Layer 11 of a small transformer language model trained on English Wikipedia (19 layers, counted from 0, width 96).
A neuron's activation on a vector x is ReLU(gate . x) times (in . x), where the dot is the dot product.

Input weights of the MLP neurons that the questions are about. A number n stands for (n - 500) times 0.0017.
n21 gate: 450 497 583 548 222 432 577 453 538 621 572 394 390 588 543 417 518 424 478 541 587 413 613 380 646 528 552 491 548 448 676 377 687 412 376 616 488 400 661 378 616 371 668 532 472 594 494 556 386 360 531 401 570 539 272 365 468 613 583 474 556 460 460 388 488 497 768 421 658 385 472 678 479 464 349 465 593 524 566 312 571 509 684 615 472 381 472 602 390 531 471 560 677 441 404 452
n29 gate: 616 709 440 445 490 763 542 407 386 678 541 663 424 692 584 487 647 534 663 371 427 563 420 507 402 483 544 418 493 389 647 523 585 291 409 543 500 527 601 323 543 579 719 381 350 570 514 408 519 544 561 352 459 447 416 548 519 537 517 585 206 510 500 734 463 464 324 411 538 590 452 548 493 578 397 524 621 605 497 530 356 855 408 613 554 463 538 385 454 265 475 569 371 265 490 489
n38 gate: 242 601 563 306 533 598 870 415 490 749 585 505 345 814 451 529 752 636 247 520 569 647 549 557 461 736 427 465 777 588 341 37 644 445 564 456 615 301 725 592 959 334 275 429 431 402 638 470 428 639 554 343 515 302 333 321 379 394 611 547 461 461 554 594 544 406 16 405 440 542 560 416 558 744 725 575 722 581 519 387 446 864 500 369 274 495 705 563 443 272 441 317 664 396 441 398
n52 gate: 272 497 391 355 592 388 494 506 542 424 586 628 250 541 528 550 563 641 494 506 574 427 652 396 579 500 650 567 442 547 440 476 444 532 701 463 383 535 600 509 414 343 567 295 500 432 620 528 523 452 450 448 526 605 569 748 446 448 590 407 550 317 415 538 412 390 444 443 587 348 694 513 475 434 612 654 633 307 579 594 463 560 509 593 252 540 593 592 484 411 762 477 482 547 358 510
n54 gate: 445 568 377 535 455 802 676 659 348 580 489 637 482 463 486 525 259 407 419 456 418 605 702 429 380 481 507 632 320 603 541 433 462 312 460 629 265 680 330 457 357 444 628 330 515 572 431 420 584 595 511 792 693 546 337 441 334 446 582 577 518 342 365 489 518 658 432 445 411 583 633 427 375 523 593 541 541 465 440 739 453 642 599 465 675 453 530 560 348 804 574 405 455 559 237 489
n60 gate: 454 481 570 621 534 528 585 359 428 523 458 521 526 466 435 524 590 438 566 534 539 572 440 580 585 535 584 475 606 486 453 660 578 485 595 615 289 556 451 531 622 490 663 472 449 394 429 283 536 405 420 487 485 483 623 372 394 428 547 480 532 471 495 632 524 503 412 559 478 505 483 657 318 569 495 525 303 363 481 510 478 485 480 486 437 493 537 518 670 524 550 453 433 432 476 440
n89 gate: 529 540 394 441 574 621 602 517 550 418 471 527 464 554 177 410 664 429 691 691 702 558 484 568 409 635 406 400 588 481 642 600 294 558 751 573 532 446 119 789 577 357 342 637 347 356 562 537 375 471 269 398 529 407 759 429 457 625 454 548 290 281 339 351 488 334 435 483 479 738 433 725 630 539 525 811 570 616 357 299 447 759 338 492 368 590 609 492 263 517 584 519 382 529 446 748
n101 gate: 611 531 472 579 399 567 467 551 685 376 554 389 364 522 500 397 372 406 615 561 456 503 542 441 461 314 549 504 566 520 525 293 574 449 560 630 392 378 455 447 448 587 655 622 532 308 315 328 582 565 621 438 693 420 443 356 429 392 511 242 486 416 432 732 532 492 353 464 511 409 536 586 630 350 656 663 544 694 318 138 472 528 521 615 667 676 619 529 682 267 500 599 602 518 446 810
n102 gate: 466 411 508 438 407 352 688 581 570 648 623 614 541 442 617 349 504 252 435 381 403 613 831 599 424 764 432 688 496 543 423 574 555 704 299 241 467 527 399 481 451 612 884 492 496 299 603 576 318 354 538 524 706 504 390 535 561 649 617 472 409 493 451 466 389 569 373 504 353 615 654 623 519 340 504 485 421 799 467 523 443 572 446 536 283 613 376 524 591 619 511 330 471 542 237 346
n112 gate: 417 678 450 575 554 500 441 518 554 605 786 358 437 348 383 298 581 627 152 586 369 586 542 597 593 496 440 334 615 446 706 393 597 420 318 475 650 334 246 630 577 387 648 485 518 470 450 590 569 504 496 523 682 465 585 460 537 665 683 387 468 381 536 425 579 587 391 511 737 405 362 489 616 432 533 624 604 545 569 400 465 400 231 228 414 479 355 533 515 611 672 656 466 504 561 544
n113 gate: 442 534 568 474 395 307 591 527 520 581 694 171 628 411 519 527 464 907 542 419 554 461 504 448 400 543 587 469 653 511 193 574 376 442 339 557 463 651 549 447 767 590 590 710 438 261 492 458 419 550 600 266 739 534 580 450 627 481 634 633 646 481 347 515 635 573 500 426 531 424 446 225 477 447 562 363 655 709 570 278 283 550 650 460 546 360 547 475 320 396 447 504 745 477 396 397
n166 gate: 573 603 600 655 439 572 600 373 360 555 774 673 552 553 528 336 657 644 411 390 371 474 879 293 285 566 452 370 657 549 414 336 428 533 488 631 378 675 599 504 349 389 603 554 549 416 407 691 299 557 512 588 723 342 210 308 335 674 500 619 714 178 480 484 463 496 321 582 459 649 463 447 564 636 562 640 470 205 461 552 544 754 293 485 447 464 488 430 411 423 687 534 581 476 431 341
n192 gate: 435 304 294 562 675 623 780 542 373 432 630 536 664 519 594 598 450 446 580 610 550 750 612 555 504 457 354 714 291 713 626 614 295 324 534 519 448 439 528 608 381 631 464 559 397 436 587 587 437 397 443 638 554 374 236 523 414 663 515 333 224 444 443 401 371 372 478 535 519 676 262 443 433 289 427 539 561 437 420 346 612 666 390 280 534 590 496 531 567 550 528 570 457 724 273 665
n21 in: 389 611 455 316 623 497 420 596 470 312 579 308 334 586 513 539 491 490 598 412 589 603 600 280 484 493 648 513 626 399 622 421 663 526 646 651 433 605 548 622 513 434 808 527 543 485 428 399 479 556 555 277 487 519 562 497 395 494 427 623 367 398 276 627 418 483 394 424 606 420 549 631 772 373 669 434 558 522 613 516 355 494 644 519 516 365 497 449 537 539 328 542 494 549 321 557
n29 in: 257 592 646 393 447 592 601 674 592 426 521 350 383 458 684 313 623 553 672 412 332 542 614 453 360 554 607 415 480 454 390 480 460 659 608 372 514 398 745 593 366 586 612 493 366 331 521 360 574 493 458 430 400 418 239 634 573 634 410 518 364 325 535 465 496 634 627 645 568 450 479 511 534 463 585 358 513 510 588 664 354 528 584 580 339 500 347 497 719 412 338 786 593 546 318 569
n38 in: 529 524 403 492 481 616 429 707 620 513 496 662 444 533 723 265 500 454 393 672 500 584 597 504 336 604 646 516 397 419 533 211 483 306 545 267 464 706 595 379 584 275 487 373 504 454 639 586 271 767 357 664 654 384 337 624 384 252 726 599 541 372 582 512 611 426 496 641 641 604 483 455 347 358 653 483 527 627 461 606 403 569 209 325 565 915 459 365 585 327 542 530 543 459 230 661
n52 in: 456 503 444 666 333 371 458 621 497 440 465 426 358 516 419 312 503 609 652 687 290 491 425 433 601 349 512 608 414 533 666 540 313 522 472 500 562 376 667 453 710 529 557 712 443 619 437 592 601 367 402 534 613 460 582 637 661 512 590 497 456 559 563 465 642 487 599 379 561 575 526 421 584 394 414 426 450 604 509 406 328 500 522 542 733 463 430 243 520 544 421 444 440 487 506 285
n54 in: 325 496 628 702 430 581 394 425 575 667 653 789 504 373 588 584 350 538 411 537 413 503 766 296 533 425 628 276 378 503 388 421 346 605 470 365 511 548 629 376 489 556 645 351 403 374 530 493 452 355 526 466 575 536 460 489 301 319 587 884 470 584 518 359 411 653 387 549 511 493 496 463 700 484 841 571 521 346 718 647 460 710 593 310 437 329 474 571 523 593 606 565 521 433 452 420
n60 in: 495 561 457 505 307 520 519 576 615 690 459 486 381 424 511 503 418 418 432 600 533 575 529 643 349 429 473 538 476 462 584 497 422 446 433 505 647 389 414 569 569 579 511 433 408 757 443 635 572 603 559 483 448 508 596 438 564 571 550 670 358 553 470 511 570 577 529 530 495 380 500 560 513 506 530 421 477 563 487 492 484 312 492 480 785 521 374 443 534 430 408 590 459 443 244 494
n89 in: 315 626 723 751 565 659 562 458 589 215 682 539 328 291 596 637 252 776 643 532 595 564 341 478 334 650 477 458 567 530 579 518 529 602 720 382 401 435 334 495 338 598 427 690 292 465 592 805 365 185 495 563 373 360 761 537 465 505 646 708 445 319 509 320 380 363 694 467 378 901 379 194 609 481 425 388 699 603 536 372 514 275 334 351 523 491 565 508 154 866 449 641 461 560 371 529
n101 in: 373 448 336 493 669 526 460 468 493 555 404 556 524 518 469 524 576 257 659 528 526 601 632 541 394 618 754 511 490 299 408 493 273 365 398 462 610 408 358 555 517 396 231 282 599 676 648 616 452 567 735 478 507 400 626 397 427 552 284 644 577 396 370 401 546 377 576 443 693 430 486 528 417 637 775 682 543 391 507 409 573 440 669 416 647 500 675 506 720 419 435 458 383 331 532 507
n102 in: 485 614 467 633 462 687 586 441 645 435 463 344 586 426 449 402 431 545 566 331 394 510 385 482 537 347 616 401 695 407 389 419 576 626 518 324 728 548 364 597 589 325 434 492 559 621 635 661 503 423 427 583 582 657 188 298 331 622 437 538 416 364 751 401 650 728 199 666 626 448 326 441 529 435 656 478 394 670 585 431 410 576 357 653 329 464 485 513 584 434 642 652 441 584 369 481
n112 in: 538 321 350 817 581 489 589 462 412 460 367 577 395 503 620 442 464 451 538 493 617 628 694 433 676 465 302 333 557 568 521 547 292 542 583 609 402 448 661 449 473 535 533 757 590 643 562 414 570 507 472 434 437 817 407 510 549 601 288 301 528 622 386 562 438 412 463 437 370 350 699 486 293 525 269 286 464 540 383 507 602 472 493 349 534 429 563 487 496 705 446 606 490 531 517 593
n113 in: 544 589 574 409 375 667 204 510 431 475 702 493 613 661 430 419 522 510 500 728 341 487 433 556 385 407 396 483 461 570 562 513 567 555 642 553 589 561 708 560 619 693 475 535 517 337 696 371 584 592 642 417 352 682 483 350 295 387 483 475 551 500 500 639 541 378 503 534 541 398 315 701 600 682 582 459 338 388 582 389 617 429 452 658 547 387 383 385 549 401 569 396 510 296 361 357
n166 in: 562 423 566 449 512 513 398 651 609 478 408 478 455 241 156 553 340 593 392 608 574 431 602 628 649 559 664 629 520 193 797 360 522 659 624 667 488 550 316 545 459 403 399 380 517 621 591 550 340 184 616 605 209 670 479 329 484 593 530 322 182 378 611 434 417 369 439 655 529 500 400 671 366 548 576 904 585 624 272 586 455 446 429 638 401 520 772 606 560 425 389 604 496 380 512 547
n192 in: 420 521 623 639 462 313 642 386 463 538 239 449 229 415 500 558 528 374 346 485 603 551 310 451 464 582 612 401 648 292 709 634 697 566 221 256 393 383 508 321 457 593 531 575 500 473 507 496 570 562 547 417 366 685 757 328 658 718 455 332 609 475 485 500 394 673 768 537 396 386 478 562 489 515 548 400 599 443 465 536 388 562 485 642 634 590 264 487 561 544 625 625 451 566 551 519

Each question shows a token from some text and the vector x that enters the MLP there. A number n stands for (n - 500) times 0.01.

" W": 388 482 654 381 582 474 520 310 642 629 369 405 522 309 752 527 602 361 290 354 419 519 484 607 399 387 514 437 415 417 613 465 526 503 790 473 483 402 374 459 460 501 636 488 437 546 580 524 545 414 675 479 622 532 556 574 536 698 613 531 482 407 399 435 353 423 565 487 447 464 636 451 573 566 523 208 443 357 438 651 536 423 527 516 532 632 629 499 498 501 536 587 618 346 614 535
The neuron with the highest activation: n112

" (": 576 346 552 417 594 453 424 636 556 642 515 485 431 354 670 474 420 361 209 571 506 411 287 384 577 408 436 540 600 385 388 515 503 516 780 508 515 471 453 639 548 616 527 471 274 531 758 571 642 544 641 469 622 603 529 548 608 472 462 492 556 607 302 528 305 604 556 520 370 481 507 302 404 499 587 417 452 421 420 449 553 380 633 469 619 558 430 385 560 531 526 482 555 442 574 521
Which neuron fires most, and how strongly? n113, at about 1.1

"ok": 536 535 558 293 392 574 509 483 424 641 504 597 434 410 379 404 551 515 317 583 404 789 430 402 531 438 495 562 503 362 557 577 512 504 794 825 408 419 635 543 435 528 529 434 621 487 720 448 556 552 507 470 609 623 469 591 459 595 393 532 414 514 375 352 421 518 361 407 483 837 525 489 515 520 416 492 511 362 355 443 431 445 505 477 610 396 572 434 454 483 373 508 489 477 565 534
The neuron with the highest activation: n166

"ing": 483 511 555 370 418 575 620 384 499 573 476 412 586 354 450 480 550 584 419 588 394 777 483 553 586 300 537 458 513 540 391 444 376 628 696 591 480 587 660 654 408 502 572 449 347 536 593 647 548 411 492 569 446 401 669 346 500 586 510 455 437 527 528 361 463 349 512 378 575 547 264 455 485 693 598 378 370 487 405 648 381 520 529 452 318 577 714 409 525 436 682 313 482 588 608 474
The two highest activations, in order: n166, n89

"1": 613 646 571 388 588 419 540 514 604 741 359 606 526 558 542 431 312 411 444 535 353 524 343 401 607 381 462 553 434 397 485 564 482 485 858 721 540 358 343 439 546 471 539 710 424 610 547 544 471 652 568 632 582 460 511 426 305 422 366 461 482 473 328 564 452 478 426 321 593 411 375 438 600 598 610 486 392 616 421 634 507 541 493 498 600 537 423 481 589 502 421 607 380 533 445 403
The neuron with the highest activation: n101

" ": 535 513 560 517 429 445 483 439 670 711 271 524 507 504 536 358 353 366 348 457 443 576 322 487 520 281 506 583 416 466 410 548 636 455 666 624 452 433 503 420 379 388 696 542 438 720 507 627 501 467 610 668 663 351 560 418 615 357 496 611 426 493 511 381 452 596 491 454 594 475 507 527 488 663 631 360 503 473 656 448 376 481 623 592 243 699 590 385 491 586 391 519 478 500 598 456
Which three neurons fire most, strongest first? n54, n102, n60

"ou": 543 600 413 389 458 619 439 288 429 598 600 552 537 462 413 441 452 436 521 410 234 626 320 519 596 534 543 630 475 476 372 503 318 478 796 745 309 549 656 669 607 416 533 292 534 588 632 517 494 481 442 475 617 390 622 402 506 507 386 568 541 522 430 469 520 455 558 344 455 581 412 467 674 563 479 395 558 598 439 551 582 445 568 478 587 425 595 457 523 588 434 421 507 587 575 232
The neuron with the highest activation: n113

" November": 609 490 523 488 687 551 475 543 513 599 447 519 588 368 477 503 476 237 303 607 365 543 455 599 498 375 650 542 417 517 484 491 397 485 702 645 550 403 667 404 355 579 566 499 554 597 543 543 539 248 571 597 426 329 581 739 470 567 336 382 537 521 448 483 454 527 508 291 444 482 366 407 433 522 568 315 474 700 523 741 347 584 302 599 556 532 596 354 545 547 541 558 515 502 553 381
The neuron with the highest activation: n29

" |": 528 375 461 397 465 468 502 419 506 621 456 566 620 238 563 499 351 389 187 494 434 489 336 386 605 299 449 485 492 448 402 620 338 507 751 468 493 576 378 497 468 539 613 311 567 716 705 535 483 593 580 682 560 631 658 510 605 498 566 633 543 592 426 435 345 426 565 558 459 455 342 471 353 499 634 498 573 341 524 424 530 481 437 533 451 571 472 523 630 543 404 605 580 555 588 525
Which neuron fires most, and how strongly? n54, at about 2.5

",": 634 604 546 580 548 452 436 656 490 684 365 572 617 584 647 429 405 421 427 489 435 485 371 586 602 262 502 648 410 400 335 519 609 344 762 516 361 381 512 374 366 465 681 546 462 641 498 576 637 432 604 636 510 447 560 649 503 462 433 506 480 538 516 576 384 367 478 554 535 416 366 460 378 666 608 506 371 537 568 421 382 539 538 461 391 599 725 317 516 484 348 523 515 467 543 314
The neuron with the highest activation: n101

"ý": 576 499 532 377 623 519 429 562 485 479 531 477 434 384 427 436 493 545 248 482 361 701 427 417 774 472 444 447 439 473 463 690 541 615 802 730 516 468 644 525 388 443 517 328 487 489 710 605 521 639 457 422 599 580 496 576 531 500 366 499 405 549 280 424 514 564 555 470 341 580 552 416 534 418 408 453 472 457 520 438 349 452 318 630 766 442 474 491 507 502 434 478 452 606 570 452
The neuron with the highest activation: n52

"ud": 456 576 387 302 483 607 468 388 410 702 524 647 502 368 661 351 397 450 321 462 300 567 421 523 562 504 457 504 482 472 528 592 445 366 731 622 383 466 836 619 369 369 579 406 514 543 596 619 548 617 490 523 576 408 640 483 379 499 480 539 408 649 668 544 491 462 389 347 388 585 340 486 547 483 732 566 474 662 583 488 426 446 400 498 415 531 624 450 604 514 365 437 508 618 417 436
The two highest activations, in order: n38, n54

"ice": 457 499 591 362 544 544 506 430 444 549 492 620 431 283 452 483 487 430 272 535 312 694 490 416 678 397 430 493 514 455 375 444 426 457 874 639 499 509 584 484 364 431 520 380 637 509 733 589 571 528 609 554 565 694 456 465 465 524 332 462 579 486 405 446 520 514 505 411 451 753 385 395 437 599 551 394 528 457 539 503 376 409 423 555 578 577 569 481 712 471 377 480 605 591 469 442
The neuron with the highest activation: n166

"-": 526 598 501 493 246 432 430 438 630 691 298 483 367 599 471 422 408 475 426 443 336 510 581 533 386 493 624 571 537 219 510 560 614 482 813 595 461 508 471 521 492 520 527 524 483 407 617 517 583 480 443 729 624 506 580 631 579 445 462 608 505 450 314 459 612 689 458 477 471 501 413 367 658 573 479 349 464 528 531 453 450 554 488 440 554 618 596 313 459 522 286 558 520 391 665 422
Which neuron fires most, and how strongly? n29, at about 2.1

"R": 380 658 396 364 448 401 654 336 529 530 378 436 496 330 633 587 478 343 437 512 288 448 543 568 515 440 484 552 602 491 629 441 294 507 813 542 502 525 553 517 566 601 562 631 249 427 614 621 401 446 502 541 455 574 526 498 499 395 468 610 398 528 453 439 389 456 499 426 498 413 556 426 645 493 420 414 359 478 543 701 547 395 464 542 423 569 649 371 464 528 459 632 638 531 770 677
The two highest activations, in order: n89, n52

")": 540 599 520 457 582 365 405 406 451 630 412 688 639 460 514 576 289 335 296 494 405 581 580 448 552 473 505 565 426 523 485 692 565 458 948 563 507 334 517 376 526 694 521 436 531 615 665 401 582 514 504 486 472 482 604 635 499 330 474 439 652 534 401 470 387 410 503 500 530 390 314 439 529 569 349 498 489 625 418 483 502 387 432 505 542 551 572 385 477 577 412 546 377 502 611 495
The neuron with the highest activation: n60

"2": 413 519 528 399 398 309 545 328 696 705 360 581 545 526 647 363 458 398 509 538 340 536 354 532 389 363 518 570 514 469 339 495 594 702 810 614 558 411 360 486 527 529 522 569 347 531 563 460 404 573 565 608 686 441 598 411 531 424 495 561 513 509 342 421 440 540 519 280 505 429 551 524 590 593 547 421 395 588 480 509 530 438 409 578 595 659 407 413 469 639 348 691 534 430 655 427
The two highest activations, in order: n89, n101

"bury": 636 446 605 437 641 560 579 419 402 661 426 506 426 177 460 475 441 351 501 402 299 522 319 482 575 548 548 534 434 443 513 447 282 598 843 627 466 585 458 503 566 429 592 496 480 562 709 513 678 448 464 478 454 555 767 528 452 648 332 341 552 428 346 513 563 437 500 502 476 676 423 408 485 549 464 436 458 436 364 535 496 490 456 607 603 544 521 446 633 508 589 589 456 505 483 357
The neuron with the highest activation: n89

"5": 360 655 470 300 354 241 610 366 545 640 328 486 665 568 554 523 349 450 388 480 372 453 599 627 506 527 569 469 453 515 497 552 497 600 706 550 545 439 567 588 457 482 397 540 469 378 650 441 704 455 595 636 632 507 541 388 527 451 400 499 528 459 407 404 411 555 644 318 367 376 343 431 625 558 575 359 356 609 414 554 555 355 463 599 711 569 491 412 524 646 536 587 544 455 610 519
The neuron with the highest activation: n113

" results": 480 502 688 401 479 521 419 411 605 605 394 521 443 320 514 470 553 426 294 723 365 585 440 431 604 239 432 589 661 501 492 634 431 482 655 728 608 472 386 423 476 579 470 483 546 506 656 529 428 522 525 534 467 539 586 517 480 440 429 635 545 401 527 339 367 309 546 334 536 648 523 456 506 465 516 366 336 534 322 451 437 590 262 573 583 657 511 460 663 540 562 401 609 582 638 565
Which neuron fires most, and how strongly? n89, at about 4.3

" included": 489 411 611 382 471 383 623 408 659 496 369 331 566 424 577 470 484 581 288 718 383 605 550 469 621 216 458 595 557 444 500 443 525 451 646 779 580 529 457 531 456 534 462 554 521 366 735 563 624 497 411 510 437 424 632 507 471 370 521 602 442 547 517 521 344 467 449 438 385 562 429 285 620 477 480 393 440 547 516 433 320 532 428 485 475 707 696 534 523 481 402 582 489 563 556 638
The neuron with the highest activation: n89